Layer 3 of a small transformer language model trained on English Wikipedia (13 layers, counted from 0, width 96).
A neuron's activation on a vector x is GELU(weights . x + bias), where the dot is the dot product.

Input weights of the MLP neurons that the questions are about. A number n stands for (n - 128) times 0.0041.
n16 (bias 0.039): 49, 106, 114, 172, 96, 140, 135, 135, 103, 173, 76, 170, 126, 205, 119, 96, 108, 186, 130, 113, 187, 62, 104, 101, 85, 139, 199, 152, 130, 107, 28, 70, 114, 117, 153, 119, 172, 73, 200, 151, 111, 178, 88, 94, 127, 134, 147, 129, 67, 189, 149, 167, 129, 124, 120, 80, 158, 47, 166, 78, 96, 122, 101, 91, 108, 63, 195, 99, 175, 93, 136, 191, 131, 146, 142, 83, 70, 157, 140, 71, 189, 129, 130, 142, 238, 123, 171, 79, 91, 156, 111, 162, 147, 132, 84, 134
n20 (bias -0.107): 165, 129, 135, 146, 231, 113, 113, 82, 131, 101, 83, 101, 149, 130, 139, 83, 143, 35, 66, 141, 188, 110, 153, 85, 132, 199, 120, 101, 140, 173, 117, 204, 126, 122, 171, 86, 148, 64, 33, 91, 53, 110, 134, 168, 62, 187, 97, 157, 123, 95, 136, 99, 128, 156, 143, 124, 107, 124, 118, 115, 102, 151, 29, 147, 54, 64, 131, 122, 171, 209, 124, 162, 153, 201, 121, 105, 100, 181, 117, 123, 37, 125, 105, 192, 118, 164, 99, 93, 137, 152, 99, 145, 149, 150, 91, 197
n37 (bias -0.085): 128, 150, 148, 129, 91, 85, 117, 60, 195, 169, 140, 128, 130, 74, 90, 155, 102, 115, 101, 163, 132, 144, 129, 81, 156, 134, 132, 120, 153, 202, 112, 158, 66, 169, 132, 112, 118, 164, 89, 142, 69, 143, 109, 161, 113, 139, 134, 156, 97, 58, 141, 106, 121, 123, 128, 173, 145, 159, 131, 175, 105, 181, 109, 151, 148, 62, 101, 168, 118, 130, 132, 117, 96, 136, 165, 161, 81, 133, 143, 170, 120, 169, 86, 177, 79, 143, 63, 116, 48, 128, 72, 106, 166, 99, 160, 127
n49 (bias -0.130): 123, 203, 58, 131, 94, 110, 104, 138, 114, 62, 125, 110, 100, 156, 116, 152, 68, 177, 145, 156, 156, 116, 173, 93, 131, 185, 108, 164, 168, 156, 148, 180, 41, 174, 37, 144, 112, 160, 163, 100, 105, 140, 147, 121, 118, 155, 153, 152, 172, 113, 116, 208, 127, 152, 110, 113, 148, 19, 164, 135, 123, 138, 141, 120, 171, 136, 131, 151, 121, 83, 100, 124, 86, 161, 132, 144, 159, 45, 89, 149, 179, 138, 35, 128, 75, 123, 129, 186, 170, 135, 112, 210, 88, 116, 154, 108
n62 (bias -0.158): 134, 111, 141, 134, 138, 90, 152, 89, 153, 145, 106, 138, 88, 89, 118, 107, 59, 93, 199, 68, 134, 120, 152, 118, 109, 97, 91, 168, 132, 132, 91, 120, 147, 117, 127, 71, 110, 122, 132, 71, 163, 116, 203, 146, 78, 126, 134, 162, 88, 178, 97, 65, 134, 142, 143, 86, 75, 151, 138, 125, 165, 155, 85, 95, 187, 123, 180, 188, 186, 157, 121, 168, 176, 148, 96, 115, 141, 132, 171, 108, 150, 124, 124, 100, 171, 131, 96, 137, 126, 61, 176, 77, 96, 190, 67, 182
n70 (bias -0.098): 125, 156, 234, 103, 110, 151, 136, 117, 109, 153, 163, 154, 102, 121, 139, 114, 126, 129, 141, 134, 116, 136, 118, 75, 127, 108, 126, 150, 163, 141, 100, 100, 27, 101, 125, 97, 88, 175, 67, 127, 90, 122, 177, 120, 131, 141, 149, 148, 185, 106, 100, 146, 162, 87, 97, 145, 175, 164, 155, 133, 170, 150, 135, 73, 146, 114, 106, 138, 164, 153, 86, 155, 105, 161, 95, 78, 182, 130, 90, 171, 127, 164, 115, 189, 146, 159, 129, 69, 158, 163, 166, 169, 173, 111, 98, 119
n77 (bias -0.092): 186, 125, 70, 86, 80, 58, 229, 153, 179, 101, 88, 123, 146, 65, 170, 141, 111, 113, 184, 157, 131, 105, 123, 143, 84, 121, 190, 114, 71, 103, 156, 83, 113, 50, 178, 171, 198, 189, 122, 175, 140, 125, 100, 78, 156, 131, 55, 151, 198, 88, 203, 121, 173, 162, 122, 149, 209, 145, 199, 126, 112, 112, 176, 76, 193, 92, 132, 151, 165, 90, 97, 172, 90, 127, 127, 72, 79, 127, 91, 140, 156, 132, 95, 94, 92, 154, 53, 34, 81, 218, 118, 106, 133, 131, 186, 144
n115 (bias -0.066): 74, 91, 161, 97, 201, 56, 97, 104, 116, 131, 90, 113, 155, 185, 139, 99, 112, 153, 100, 106, 197, 129, 82, 129, 113, 192, 116, 208, 138, 104, 200, 104, 105, 135, 145, 39, 161, 118, 86, 79, 143, 105, 95, 71, 124, 93, 125, 166, 126, 102, 101, 50, 170, 147, 69, 112, 87, 165, 121, 129, 122, 123, 131, 199, 105, 131, 170, 169, 166, 130, 68, 122, 161, 128, 119, 87, 149, 63, 164, 181, 83, 96, 139, 101, 143, 90, 99, 154, 184, 111, 207, 93, 131, 143, 122, 186
n123 (bias -0.074): 134, 118, 86, 78, 141, 111, 138, 134, 107, 106, 105, 105, 137, 148, 176, 139, 145, 80, 144, 111, 245, 145, 144, 115, 125, 157, 150, 170, 137, 175, 146, 119, 113, 121, 132, 182, 146, 96, 111, 26, 48, 139, 161, 98, 103, 100, 90, 159, 153, 106, 93, 99, 97, 127, 168, 129, 133, 86, 36, 170, 124, 191, 219, 150, 167, 131, 97, 170, 135, 153, 154, 171, 145, 94, 66, 58, 133, 169, 157, 169, 88, 132, 173, 133, 68, 80, 131, 120, 141, 61, 140, 118, 156, 78, 110, 138
n130 (bias -0.094): 101, 118, 87, 85, 113, 143, 159, 116, 133, 153, 135, 164, 121, 121, 142, 72, 135, 85, 160, 138, 98, 88, 178, 156, 95, 215, 183, 172, 74, 153, 175, 161, 98, 101, 83, 79, 128, 130, 141, 113, 150, 68, 131, 155, 151, 113, 145, 136, 73, 102, 162, 98, 90, 127, 161, 165, 52, 148, 121, 188, 138, 181, 114, 145, 119, 80, 70, 131, 165, 123, 107, 195, 141, 148, 73, 73, 189, 163, 148, 97, 172, 117, 135, 142, 84, 108, 175, 69, 157, 91, 136, 143, 169, 187, 132, 100
n140 (bias -0.106): 117, 137, 125, 100, 142, 126, 209, 130, 141, 122, 117, 100, 166, 156, 145, 132, 118, 71, 168, 105, 96, 74, 146, 82, 130, 143, 148, 58, 169, 140, 149, 47, 67, 51, 88, 127, 136, 208, 165, 235, 93, 108, 51, 107, 153, 129, 87, 121, 131, 177, 162, 96, 105, 140, 111, 93, 136, 163, 145, 110, 115, 102, 110, 128, 138, 98, 96, 119, 155, 42, 179, 122, 160, 167, 74, 152, 191, 177, 108, 107, 182, 83, 181, 174, 69, 140, 150, 137, 210, 137, 145, 127, 111, 185, 177, 166
n160 (bias -0.152): 125, 125, 196, 113, 123, 70, 121, 174, 156, 157, 98, 129, 132, 141, 127, 147, 152, 127, 175, 108, 157, 159, 137, 156, 141, 96, 159, 110, 64, 146, 112, 119, 86, 117, 143, 149, 68, 107, 171, 80, 123, 155, 115, 154, 138, 94, 170, 100, 121, 208, 171, 96, 115, 147, 145, 100, 122, 103, 101, 140, 132, 89, 145, 126, 110, 199, 145, 118, 83, 110, 98, 168, 105, 90, 106, 98, 107, 197, 147, 84, 115, 186, 187, 132, 153, 92, 139, 159, 137, 97, 187, 162, 130, 75, 137, 126
n163 (bias -0.120): 101, 122, 92, 215, 213, 125, 218, 143, 142, 94, 98, 117, 96, 205, 143, 87, 200, 133, 78, 166, 170, 78, 192, 129, 108, 147, 136, 87, 78, 231, 55, 62, 103, 107, 146, 138, 115, 143, 98, 106, 129, 137, 19, 115, 100, 172, 120, 119, 84, 142, 161, 108, 192, 146, 131, 157, 145, 72, 116, 107, 119, 51, 120, 174, 112, 111, 127, 191, 98, 139, 102, 183, 195, 119, 150, 168, 152, 168, 93, 107, 137, 141, 208, 133, 100, 107, 7, 71, 117, 148, 179, 167, 84, 83, 196, 184
n177 (bias -0.040): 194, 143, 153, 136, 78, 161, 130, 145, 123, 84, 114, 140, 120, 111, 161, 130, 126, 94, 120, 121, 94, 128, 141, 199, 149, 139, 168, 220, 150, 211, 137, 155, 138, 83, 137, 154, 109, 209, 153, 172, 144, 115, 172, 104, 51, 85, 73, 118, 103, 140, 120, 111, 122, 207, 135, 166, 90, 93, 160, 142, 80, 113, 147, 97, 59, 97, 147, 143, 124, 104, 167, 157, 99, 91, 121, 140, 121, 151, 208, 57, 118, 197, 129, 112, 152, 169, 88, 49, 110, 177, 118, 167, 127, 78, 57, 125
n181 (bias -0.047): 140, 138, 158, 162, 124, 108, 96, 96, 93, 136, 76, 86, 200, 151, 95, 142, 84, 107, 77, 97, 181, 146, 142, 43, 163, 212, 97, 132, 117, 96, 110, 152, 169, 153, 181, 133, 153, 84, 183, 139, 135, 144, 167, 151, 173, 73, 85, 152, 131, 125, 103, 135, 119, 104, 118, 130, 114, 111, 173, 171, 141, 122, 135, 124, 78, 109, 140, 55, 128, 149, 121, 111, 109, 64, 137, 39, 173, 155, 116, 122, 160, 93, 141, 103, 104, 100, 110, 157, 147, 166, 124, 131, 173, 66, 130, 127
n198 (bias -0.153): 61, 84, 117, 70, 141, 152, 90, 88, 72, 142, 142, 129, 106, 183, 52, 112, 87, 167, 213, 121, 110, 138, 135, 100, 70, 195, 191, 163, 107, 149, 133, 162, 144, 204, 83, 144, 65, 123, 73, 108, 125, 213, 120, 127, 93, 45, 149, 132, 194, 127, 129, 118, 124, 194, 78, 187, 154, 125, 150, 180, 150, 60, 127, 103, 132, 119, 123, 98, 149, 61, 132, 129, 188, 135, 148, 146, 96, 127, 114, 90, 73, 118, 104, 150, 130, 222, 161, 137, 157, 138, 96, 168, 172, 97, 168, 154
n202 (bias -0.085): 73, 128, 109, 102, 160, 106, 83, 116, 50, 123, 141, 66, 67, 123, 196, 97, 103, 80, 122, 185, 200, 95, 119, 108, 173, 43, 178, 54, 160, 153, 115, 178, 74, 122, 162, 120, 104, 152, 120, 102, 68, 75, 58, 79, 112, 176, 92, 177, 173, 145, 103, 154, 160, 156, 146, 144, 177, 136, 118, 93, 208, 147, 138, 138, 152, 136, 107, 159, 117, 151, 91, 132, 139, 133, 128, 156, 108, 181, 188, 136, 142, 182, 87, 132, 147, 185, 47, 123, 106, 187, 133, 168, 143, 139, 154, 129
n225 (bias -0.197): 118, 55, 225, 97, 162, 129, 107, 91, 149, 167, 126, 137, 92, 137, 85, 134, 163, 94, 172, 109, 87, 142, 165, 69, 123, 159, 153, 141, 76, 109, 97, 157, 138, 152, 139, 113, 125, 115, 96, 88, 139, 149, 125, 134, 189, 145, 154, 185, 122, 129, 100, 166, 173, 186, 93, 147, 52, 140, 103, 160, 118, 136, 110, 148, 136, 128, 146, 119, 105, 48, 100, 158, 118, 118, 147, 125, 158, 80, 134, 125, 101, 148, 151, 145, 109, 125, 188, 112, 103, 134, 161, 99, 58, 125, 110, 128
n226 (bias -0.162): 173, 167, 122, 140, 119, 140, 110, 123, 58, 156, 95, 69, 151, 137, 163, 92, 110, 108, 149, 164, 134, 135, 182, 162, 104, 142, 37, 180, 161, 163, 125, 194, 113, 84, 169, 141, 157, 152, 136, 100, 156, 102, 109, 109, 84, 153, 119, 153, 132, 138, 161, 121, 183, 117, 170, 164, 114, 155, 149, 43, 114, 119, 195, 173, 148, 127, 157, 135, 122, 81, 92, 112, 171, 107, 92, 223, 56, 128, 158, 158, 154, 133, 89, 97, 75, 170, 105, 99, 112, 88, 44, 114, 109, 148, 109, 196
n227 (bias -0.003): 125, 114, 151, 186, 143, 158, 100, 119, 108, 158, 198, 65, 156, 94, 95, 181, 109, 43, 96, 158, 89, 112, 119, 62, 117, 41, 214, 133, 117, 11, 81, 66, 161, 137, 89, 115, 115, 145, 155, 88, 159, 86, 173, 177, 149, 127, 172, 161, 195, 89, 137, 156, 148, 69, 138, 152, 143, 142, 125, 109, 127, 165, 145, 126, 180, 155, 93, 96, 118, 143, 125, 121, 131, 139, 148, 131, 166, 146, 142, 150, 145, 97, 214, 135, 41, 126, 106, 169, 113, 163, 139, 101, 132, 121, 156, 125
n247 (bias -0.124): 150, 191, 80, 152, 176, 183, 111, 125, 129, 84, 176, 151, 163, 160, 156, 185, 96, 77, 166, 134, 160, 122, 148, 72, 127, 83, 108, 122, 151, 153, 174, 79, 146, 131, 132, 150, 104, 94, 139, 135, 167, 121, 100, 78, 146, 145, 151, 102, 104, 73, 111, 134, 114, 140, 62, 199, 187, 133, 124, 125, 138, 144, 83, 138, 103, 123, 108, 44, 130, 142, 138, 90, 74, 183, 83, 115, 172, 83, 112, 120, 83, 162, 83, 151, 133, 157, 88, 137, 170, 140, 126, 153, 172, 126, 73, 157
n253 (bias -0.166): 94, 107, 132, 164, 105, 83, 125, 129, 139, 111, 164, 149, 105, 131, 182, 144, 151, 103, 134, 98, 170, 63, 93, 126, 126, 124, 115, 124, 104, 144, 163, 131, 127, 115, 114, 142, 151, 121, 148, 114, 143, 110, 161, 112, 134, 134, 157, 125, 94, 70, 148, 135, 119, 138, 184, 124, 128, 114, 138, 82, 105, 126, 106, 161, 92, 146, 137, 116, 128, 108, 153, 134, 109, 86, 119, 113, 171, 128, 121, 161, 136, 117, 151, 87, 155, 143, 138, 103, 136, 186, 128, 112, 137, 140, 74, 142
n281 (bias -0.098): 68, 123, 152, 65, 137, 166, 92, 142, 84, 122, 226, 131, 78, 111, 101, 91, 95, 143, 96, 105, 120, 104, 132, 89, 121, 137, 160, 122, 179, 157, 83, 223, 170, 172, 156, 102, 59, 138, 98, 144, 147, 146, 160, 127, 81, 103, 136, 79, 172, 139, 108, 138, 130, 168, 107, 155, 125, 117, 74, 137, 73, 130, 245, 176, 134, 182, 118, 121, 192, 141, 126, 133, 155, 167, 109, 82, 101, 112, 168, 15, 133, 112, 126, 155, 119, 150, 44, 115, 131, 146, 118, 103, 133, 105, 127, 185
n291 (bias -0.015): 158, 198, 194, 32, 113, 157, 148, 131, 128, 88, 88, 69, 157, 99, 137, 114, 112, 90, 116, 166, 140, 126, 100, 199, 116, 100, 175, 133, 153, 158, 122, 117, 148, 140, 144, 161, 102, 154, 51, 114, 142, 78, 103, 124, 130, 108, 153, 136, 129, 172, 80, 146, 152, 141, 116, 119, 101, 115, 135, 140, 88, 152, 104, 51, 152, 145, 119, 132, 161, 115, 163, 182, 163, 175, 89, 181, 102, 92, 124, 156, 149, 102, 121, 188, 93, 104, 69, 105, 151, 157, 101, 128, 147, 100, 122, 119
n296 (bias -0.156): 205, 145, 81, 91, 128, 141, 113, 146, 60, 67, 82, 84, 157, 122, 113, 157, 117, 182, 178, 161, 187, 112, 88, 110, 50, 87, 217, 114, 78, 113, 178, 161, 145, 100, 161, 116, 99, 119, 185, 114, 92, 73, 135, 87, 125, 70, 77, 140, 148, 213, 87, 79, 38, 135, 199, 126, 124, 132, 128, 183, 175, 83, 142, 105, 164, 158, 142, 143, 192, 114, 66, 93, 98, 89, 148, 134, 153, 43, 199, 65, 85, 179, 197, 107, 114, 161, 111, 226, 93, 113, 91, 192, 174, 124, 133, 115
n321 (bias -0.069): 131, 151, 102, 132, 82, 163, 145, 127, 182, 142, 121, 65, 145, 27, 102, 103, 164, 151, 139, 195, 128, 138, 103, 58, 106, 112, 139, 128, 75, 78, 85, 116, 80, 141, 191, 154, 165, 131, 99, 59, 113, 148, 93, 187, 79, 184, 100, 165, 144, 102, 88, 92, 84, 152, 162, 135, 141, 99, 179, 67, 107, 136, 131, 151, 245, 116, 105, 158, 162, 168, 95, 146, 163, 99, 121, 51, 179, 164, 169, 190, 129, 138, 201, 173, 156, 71, 76, 45, 80, 144, 126, 197, 76, 104, 115, 113
n369 (bias -0.033): 188, 228, 188, 128, 231, 144, 126, 155, 99, 118, 144, 170, 124, 148, 74, 44, 83, 108, 106, 46, 195, 135, 155, 64, 176, 134, 148, 99, 112, 125, 44, 151, 142, 57, 190, 104, 191, 102, 53, 160, 113, 169, 168, 100, 119, 122, 95, 135, 99, 121, 125, 90, 104, 82, 140, 199, 119, 133, 107, 125, 125, 118, 124, 65, 115, 180, 147, 168, 122, 145, 125, 161, 194, 134, 102, 140, 130, 165, 138, 114, 138, 130, 80, 163, 187, 144, 87, 133, 143, 116, 99, 94, 176, 50, 45, 194

Each question shows a token from some text and the vector x that enters the MLP there. A number n stands for (n - 128) times 0.042.

",": 153, 113, 121, 110, 114, 129, 167, 116, 114, 114, 140, 137, 151, 131, 112, 123, 191, 182, 97, 125, 113, 193, 137, 166, 149, 137, 114, 76, 157, 111, 92, 119, 162, 156, 140, 140, 132, 123, 96, 126, 70, 64, 130, 157, 60, 103, 142, 118, 107, 86, 158, 110, 133, 149, 99, 82, 144, 103, 159, 130, 152, 149, 150, 83, 94, 124, 115, 160, 133, 148, 95, 139, 106, 153, 148, 134, 134, 128, 127, 160, 129, 146, 115, 106, 148, 132, 167, 159, 134, 118, 113, 106, 121, 157, 126, 138
The two highest activations, in order: n20, n37

"play": 144, 82, 113, 79, 108, 141, 130, 153, 143, 179, 96, 133, 135, 178, 124, 115, 163, 164, 122, 101, 98, 149, 131, 131, 136, 103, 100, 60, 184, 87, 142, 143, 201, 127, 128, 130, 115, 172, 113, 103, 135, 99, 146, 156, 73, 144, 119, 133, 124, 89, 146, 141, 128, 140, 128, 120, 118, 107, 125, 93, 144, 150, 184, 94, 97, 125, 167, 152, 113, 157, 89, 139, 96, 135, 149, 156, 116, 124, 101, 153, 173, 132, 145, 119, 139, 112, 146, 132, 141, 109, 112, 115, 131, 134, 91, 131
Which neuron lights up most? n226

" document": 119, 70, 110, 91, 114, 146, 150, 117, 97, 147, 149, 153, 149, 166, 120, 115, 179, 132, 111, 75, 97, 165, 119, 137, 149, 130, 106, 70, 186, 129, 120, 101, 192, 139, 142, 162, 110, 136, 144, 91, 134, 91, 127, 169, 84, 134, 113, 100, 121, 104, 156, 139, 139, 109, 109, 108, 118, 126, 134, 119, 140, 185, 146, 111, 127, 118, 149, 138, 111, 130, 94, 127, 120, 104, 144, 145, 107, 125, 91, 112, 161, 158, 113, 130, 181, 96, 143, 151, 139, 103, 133, 129, 180, 172, 105, 118
The two highest activations, in order: n16, n62

" manager": 139, 97, 115, 100, 88, 106, 180, 127, 121, 176, 130, 163, 143, 150, 108, 130, 173, 131, 158, 131, 93, 182, 142, 153, 159, 145, 136, 70, 164, 114, 101, 109, 194, 158, 149, 142, 116, 134, 153, 110, 99, 107, 119, 170, 81, 149, 100, 117, 109, 99, 117, 122, 128, 125, 112, 109, 141, 108, 133, 114, 140, 166, 141, 93, 89, 133, 130, 90, 118, 129, 112, 122, 116, 103, 133, 155, 113, 111, 130, 152, 156, 153, 95, 95, 146, 96, 163, 162, 133, 102, 146, 109, 145, 187, 108, 113
Which three neurons fire most, strongest first? n16, n62, n160

" additional": 169, 82, 116, 92, 110, 117, 153, 132, 131, 153, 128, 149, 130, 165, 114, 117, 148, 124, 122, 123, 89, 149, 116, 168, 143, 120, 100, 71, 149, 101, 117, 87, 186, 160, 122, 157, 126, 169, 137, 112, 113, 102, 135, 158, 38, 140, 121, 124, 108, 96, 156, 113, 114, 147, 100, 77, 135, 127, 151, 107, 145, 142, 159, 106, 128, 159, 157, 138, 118, 128, 104, 124, 98, 111, 143, 138, 122, 144, 109, 123, 129, 133, 139, 141, 174, 92, 167, 151, 135, 115, 147, 149, 158, 160, 112, 134
Which three neurons fire most, strongest first? n160, n62, n16

" a": 152, 98, 116, 114, 123, 130, 177, 124, 131, 136, 113, 150, 108, 160, 124, 137, 162, 128, 86, 123, 110, 160, 138, 172, 155, 163, 123, 93, 115, 73, 102, 97, 164, 155, 113, 164, 163, 164, 119, 149, 77, 83, 119, 135, 59, 132, 130, 111, 142, 92, 167, 102, 120, 135, 83, 96, 137, 125, 148, 100, 157, 127, 150, 87, 129, 163, 133, 149, 104, 178, 129, 139, 84, 119, 152, 119, 168, 130, 119, 152, 161, 156, 122, 101, 130, 132, 123, 133, 161, 105, 123, 122, 130, 155, 101, 107
Which neuron fires most, and how strongly? n77, at about 1.4

"so": 205, 89, 111, 118, 102, 137, 120, 163, 139, 132, 93, 123, 142, 162, 140, 108, 164, 125, 109, 126, 129, 150, 126, 147, 126, 168, 76, 113, 166, 128, 107, 135, 157, 168, 162, 136, 93, 146, 148, 128, 133, 90, 136, 94, 85, 102, 87, 108, 145, 95, 157, 98, 109, 157, 84, 90, 138, 102, 90, 107, 136, 155, 123, 94, 127, 144, 115, 115, 119, 174, 110, 134, 163, 146, 128, 177, 145, 83, 117, 178, 158, 160, 142, 100, 116, 136, 155, 145, 136, 118, 112, 85, 163, 163, 113, 123
Which neuron lights up most? n226

"s": 154, 108, 96, 100, 131, 127, 126, 133, 140, 129, 112, 127, 122, 190, 144, 131, 173, 138, 93, 109, 119, 135, 147, 137, 112, 119, 142, 87, 171, 77, 136, 179, 163, 176, 143, 145, 95, 136, 119, 117, 107, 78, 123, 151, 59, 119, 125, 117, 112, 90, 108, 98, 145, 141, 100, 97, 128, 80, 119, 102, 159, 153, 126, 79, 112, 146, 109, 145, 145, 168, 107, 124, 141, 141, 170, 137, 140, 119, 132, 142, 163, 150, 153, 90, 156, 104, 133, 165, 158, 110, 149, 100, 137, 166, 128, 129
Which neuron lights up most? n115

" or": 180, 91, 60, 90, 144, 145, 129, 154, 109, 135, 124, 148, 137, 129, 115, 141, 187, 133, 123, 99, 116, 160, 155, 161, 131, 142, 110, 94, 154, 121, 90, 118, 169, 155, 118, 166, 105, 129, 113, 134, 97, 101, 117, 130, 71, 116, 143, 104, 158, 81, 184, 92, 101, 133, 69, 109, 138, 96, 149, 116, 158, 176, 145, 115, 134, 174, 131, 109, 116, 138, 129, 148, 128, 111, 158, 161, 132, 128, 83, 140, 143, 135, 94, 89, 169, 147, 152, 127, 125, 126, 148, 147, 148, 133, 122, 94
Which neuron fires most, and how strongly? n198, at about 1.1

" be": 156, 113, 136, 90, 103, 125, 145, 90, 123, 146, 126, 112, 129, 175, 104, 142, 207, 164, 125, 123, 140, 150, 143, 171, 144, 138, 94, 60, 161, 113, 114, 104, 215, 132, 92, 133, 130, 149, 154, 137, 83, 111, 120, 135, 83, 116, 153, 138, 157, 67, 186, 87, 105, 135, 97, 112, 119, 131, 140, 124, 157, 136, 134, 111, 111, 146, 151, 157, 100, 182, 97, 159, 138, 133, 154, 133, 135, 105, 94, 127, 151, 157, 111, 109, 132, 126, 141, 132, 109, 102, 117, 108, 124, 125, 109, 129
Which neuron lights up most? n163

" that": 147, 92, 100, 61, 95, 138, 136, 91, 135, 132, 104, 151, 142, 155, 121, 133, 139, 148, 119, 135, 152, 156, 125, 158, 156, 131, 97, 97, 169, 105, 112, 105, 180, 143, 123, 161, 132, 117, 108, 146, 147, 66, 119, 159, 65, 107, 146, 116, 123, 89, 111, 124, 140, 130, 75, 120, 117, 99, 179, 138, 162, 150, 120, 102, 135, 158, 125, 136, 153, 168, 96, 141, 111, 145, 170, 143, 142, 118, 106, 159, 137, 116, 117, 97, 164, 118, 114, 147, 118, 90, 122, 132, 143, 188, 105, 122
Which neuron lights up most? n62

"1": 140, 99, 91, 149, 91, 130, 165, 117, 129, 145, 128, 95, 86, 160, 102, 142, 154, 201, 114, 116, 116, 146, 149, 165, 168, 103, 111, 113, 155, 119, 117, 153, 144, 163, 128, 113, 150, 169, 110, 107, 134, 86, 127, 134, 92, 140, 130, 113, 126, 93, 150, 84, 148, 111, 78, 113, 119, 104, 170, 137, 141, 181, 164, 44, 109, 151, 133, 113, 122, 156, 103, 113, 115, 163, 132, 138, 139, 137, 129, 134, 148, 166, 121, 131, 111, 102, 155, 159, 95, 132, 121, 80, 154, 144, 114, 108
The two highest activations, in order: n37, n49

" the": 161, 121, 128, 102, 120, 134, 184, 124, 113, 135, 96, 128, 147, 122, 99, 131, 199, 150, 98, 114, 115, 187, 122, 161, 134, 129, 123, 96, 127, 104, 113, 120, 180, 138, 122, 159, 144, 158, 107, 121, 93, 69, 88, 147, 40, 146, 139, 141, 126, 76, 118, 85, 110, 138, 127, 90, 107, 136, 166, 114, 124, 159, 146, 111, 138, 151, 111, 141, 139, 146, 111, 126, 98, 154, 156, 123, 142, 121, 130, 169, 161, 133, 126, 129, 134, 130, 142, 166, 138, 106, 120, 116, 131, 139, 122, 135
Which neuron fires most, and how strongly? n321, at about 2.8

"ttle": 140, 107, 128, 119, 104, 142, 157, 118, 117, 187, 81, 139, 139, 139, 120, 122, 168, 167, 95, 134, 114, 175, 123, 171, 147, 121, 91, 98, 151, 115, 129, 166, 200, 151, 122, 147, 87, 117, 105, 155, 136, 90, 119, 153, 73, 132, 106, 139, 139, 90, 117, 128, 115, 112, 88, 121, 148, 113, 109, 92, 144, 144, 160, 55, 103, 162, 124, 120, 98, 179, 119, 115, 109, 111, 158, 109, 139, 137, 72, 164, 150, 141, 125, 126, 133, 114, 178, 148, 134, 112, 147, 127, 157, 157, 147, 96
The two highest activations, in order: n181, n70

" as": 138, 97, 126, 93, 121, 149, 133, 149, 151, 152, 125, 167, 136, 170, 110, 119, 172, 145, 121, 130, 134, 181, 150, 145, 137, 121, 119, 80, 117, 89, 104, 106, 200, 133, 100, 188, 127, 145, 133, 128, 109, 90, 141, 156, 61, 122, 146, 110, 129, 80, 182, 85, 102, 105, 105, 113, 113, 117, 160, 133, 145, 158, 127, 84, 86, 135, 117, 163, 127, 162, 98, 133, 116, 118, 165, 150, 121, 116, 131, 130, 138, 159, 98, 117, 168, 110, 144, 145, 126, 105, 112, 123, 134, 139, 125, 121
Which neuron lights up most? n369

"form": 140, 102, 93, 139, 102, 103, 145, 116, 138, 130, 138, 149, 146, 175, 120, 137, 173, 154, 115, 86, 99, 140, 124, 152, 119, 92, 96, 71, 156, 112, 142, 135, 145, 163, 110, 144, 101, 159, 115, 110, 117, 134, 152, 147, 60, 146, 102, 91, 104, 90, 163, 133, 133, 140, 120, 121, 138, 121, 121, 57, 149, 153, 165, 79, 135, 137, 171, 107, 124, 162, 109, 139, 93, 99, 126, 177, 135, 141, 137, 127, 143, 157, 134, 121, 131, 97, 141, 161, 177, 116, 134, 132, 160, 119, 147, 122
Which neuron fires most, and how strongly? n160, at about 0.79

" and": 185, 86, 94, 93, 107, 148, 147, 139, 130, 135, 130, 151, 143, 149, 120, 121, 163, 171, 98, 98, 118, 190, 156, 165, 120, 135, 106, 78, 143, 122, 85, 109, 181, 147, 122, 180, 142, 139, 121, 135, 102, 107, 107, 151, 68, 110, 142, 117, 120, 97, 167, 98, 104, 154, 54, 106, 151, 82, 132, 144, 172, 158, 129, 99, 112, 164, 113, 117, 121, 166, 119, 129, 121, 120, 161, 152, 135, 158, 95, 130, 150, 127, 125, 91, 159, 147, 143, 127, 110, 108, 156, 115, 118, 139, 114, 107
Which neuron fires most, and how strongly? n163, at about 0.26

" player": 147, 109, 108, 101, 95, 117, 166, 138, 118, 169, 115, 169, 145, 193, 131, 138, 179, 150, 142, 108, 95, 175, 138, 185, 153, 133, 133, 81, 174, 115, 102, 113, 169, 130, 160, 131, 115, 132, 133, 151, 81, 109, 131, 184, 89, 130, 122, 107, 102, 70, 121, 121, 116, 128, 69, 131, 146, 110, 146, 117, 128, 152, 156, 123, 101, 142, 145, 94, 105, 167, 108, 111, 94, 136, 129, 146, 128, 112, 115, 141, 145, 151, 106, 97, 151, 85, 146, 124, 137, 129, 129, 108, 137, 170, 95, 92
Which three neurons fire most, strongest first? n16, n247, n177

"i": 143, 86, 114, 96, 103, 123, 157, 149, 135, 118, 129, 132, 124, 197, 104, 103, 219, 148, 132, 106, 95, 110, 121, 152, 161, 122, 122, 120, 152, 60, 77, 158, 191, 153, 122, 129, 88, 115, 98, 163, 121, 122, 136, 164, 137, 145, 110, 105, 117, 126, 129, 109, 140, 128, 51, 94, 100, 131, 131, 140, 172, 124, 137, 69, 126, 152, 152, 103, 113, 178, 99, 118, 148, 162, 123, 123, 155, 102, 114, 179, 110, 145, 152, 101, 122, 146, 170, 144, 158, 115, 120, 125, 113, 153, 124, 103
Which neuron fires most, and how strongly? n225, at about 1.6

"ctor": 148, 118, 114, 112, 109, 126, 165, 152, 129, 150, 129, 158, 149, 120, 115, 127, 183, 116, 156, 110, 79, 135, 135, 127, 167, 119, 122, 103, 146, 107, 55, 127, 166, 116, 120, 154, 93, 142, 130, 129, 93, 107, 116, 147, 114, 150, 86, 134, 94, 98, 141, 122, 133, 137, 99, 136, 136, 93, 118, 121, 158, 164, 188, 84, 92, 137, 136, 107, 120, 195, 98, 162, 165, 97, 147, 158, 137, 150, 126, 145, 138, 120, 107, 97, 171, 80, 127, 148, 133, 84, 138, 125, 148, 174, 111, 90
Which neuron lights up most? n369

" regard": 151, 83, 123, 96, 122, 154, 149, 106, 138, 147, 119, 140, 131, 145, 137, 102, 179, 138, 145, 97, 109, 125, 101, 151, 187, 126, 148, 91, 130, 128, 126, 111, 187, 140, 118, 164, 143, 134, 142, 102, 146, 90, 125, 159, 90, 114, 103, 113, 126, 61, 139, 131, 149, 118, 75, 131, 144, 99, 146, 85, 135, 180, 145, 148, 90, 145, 109, 119, 94, 133, 144, 152, 100, 97, 149, 151, 124, 105, 128, 133, 153, 176, 128, 133, 182, 104, 170, 137, 123, 112, 105, 108, 150, 160, 84, 140
Which neuron lights up most? n253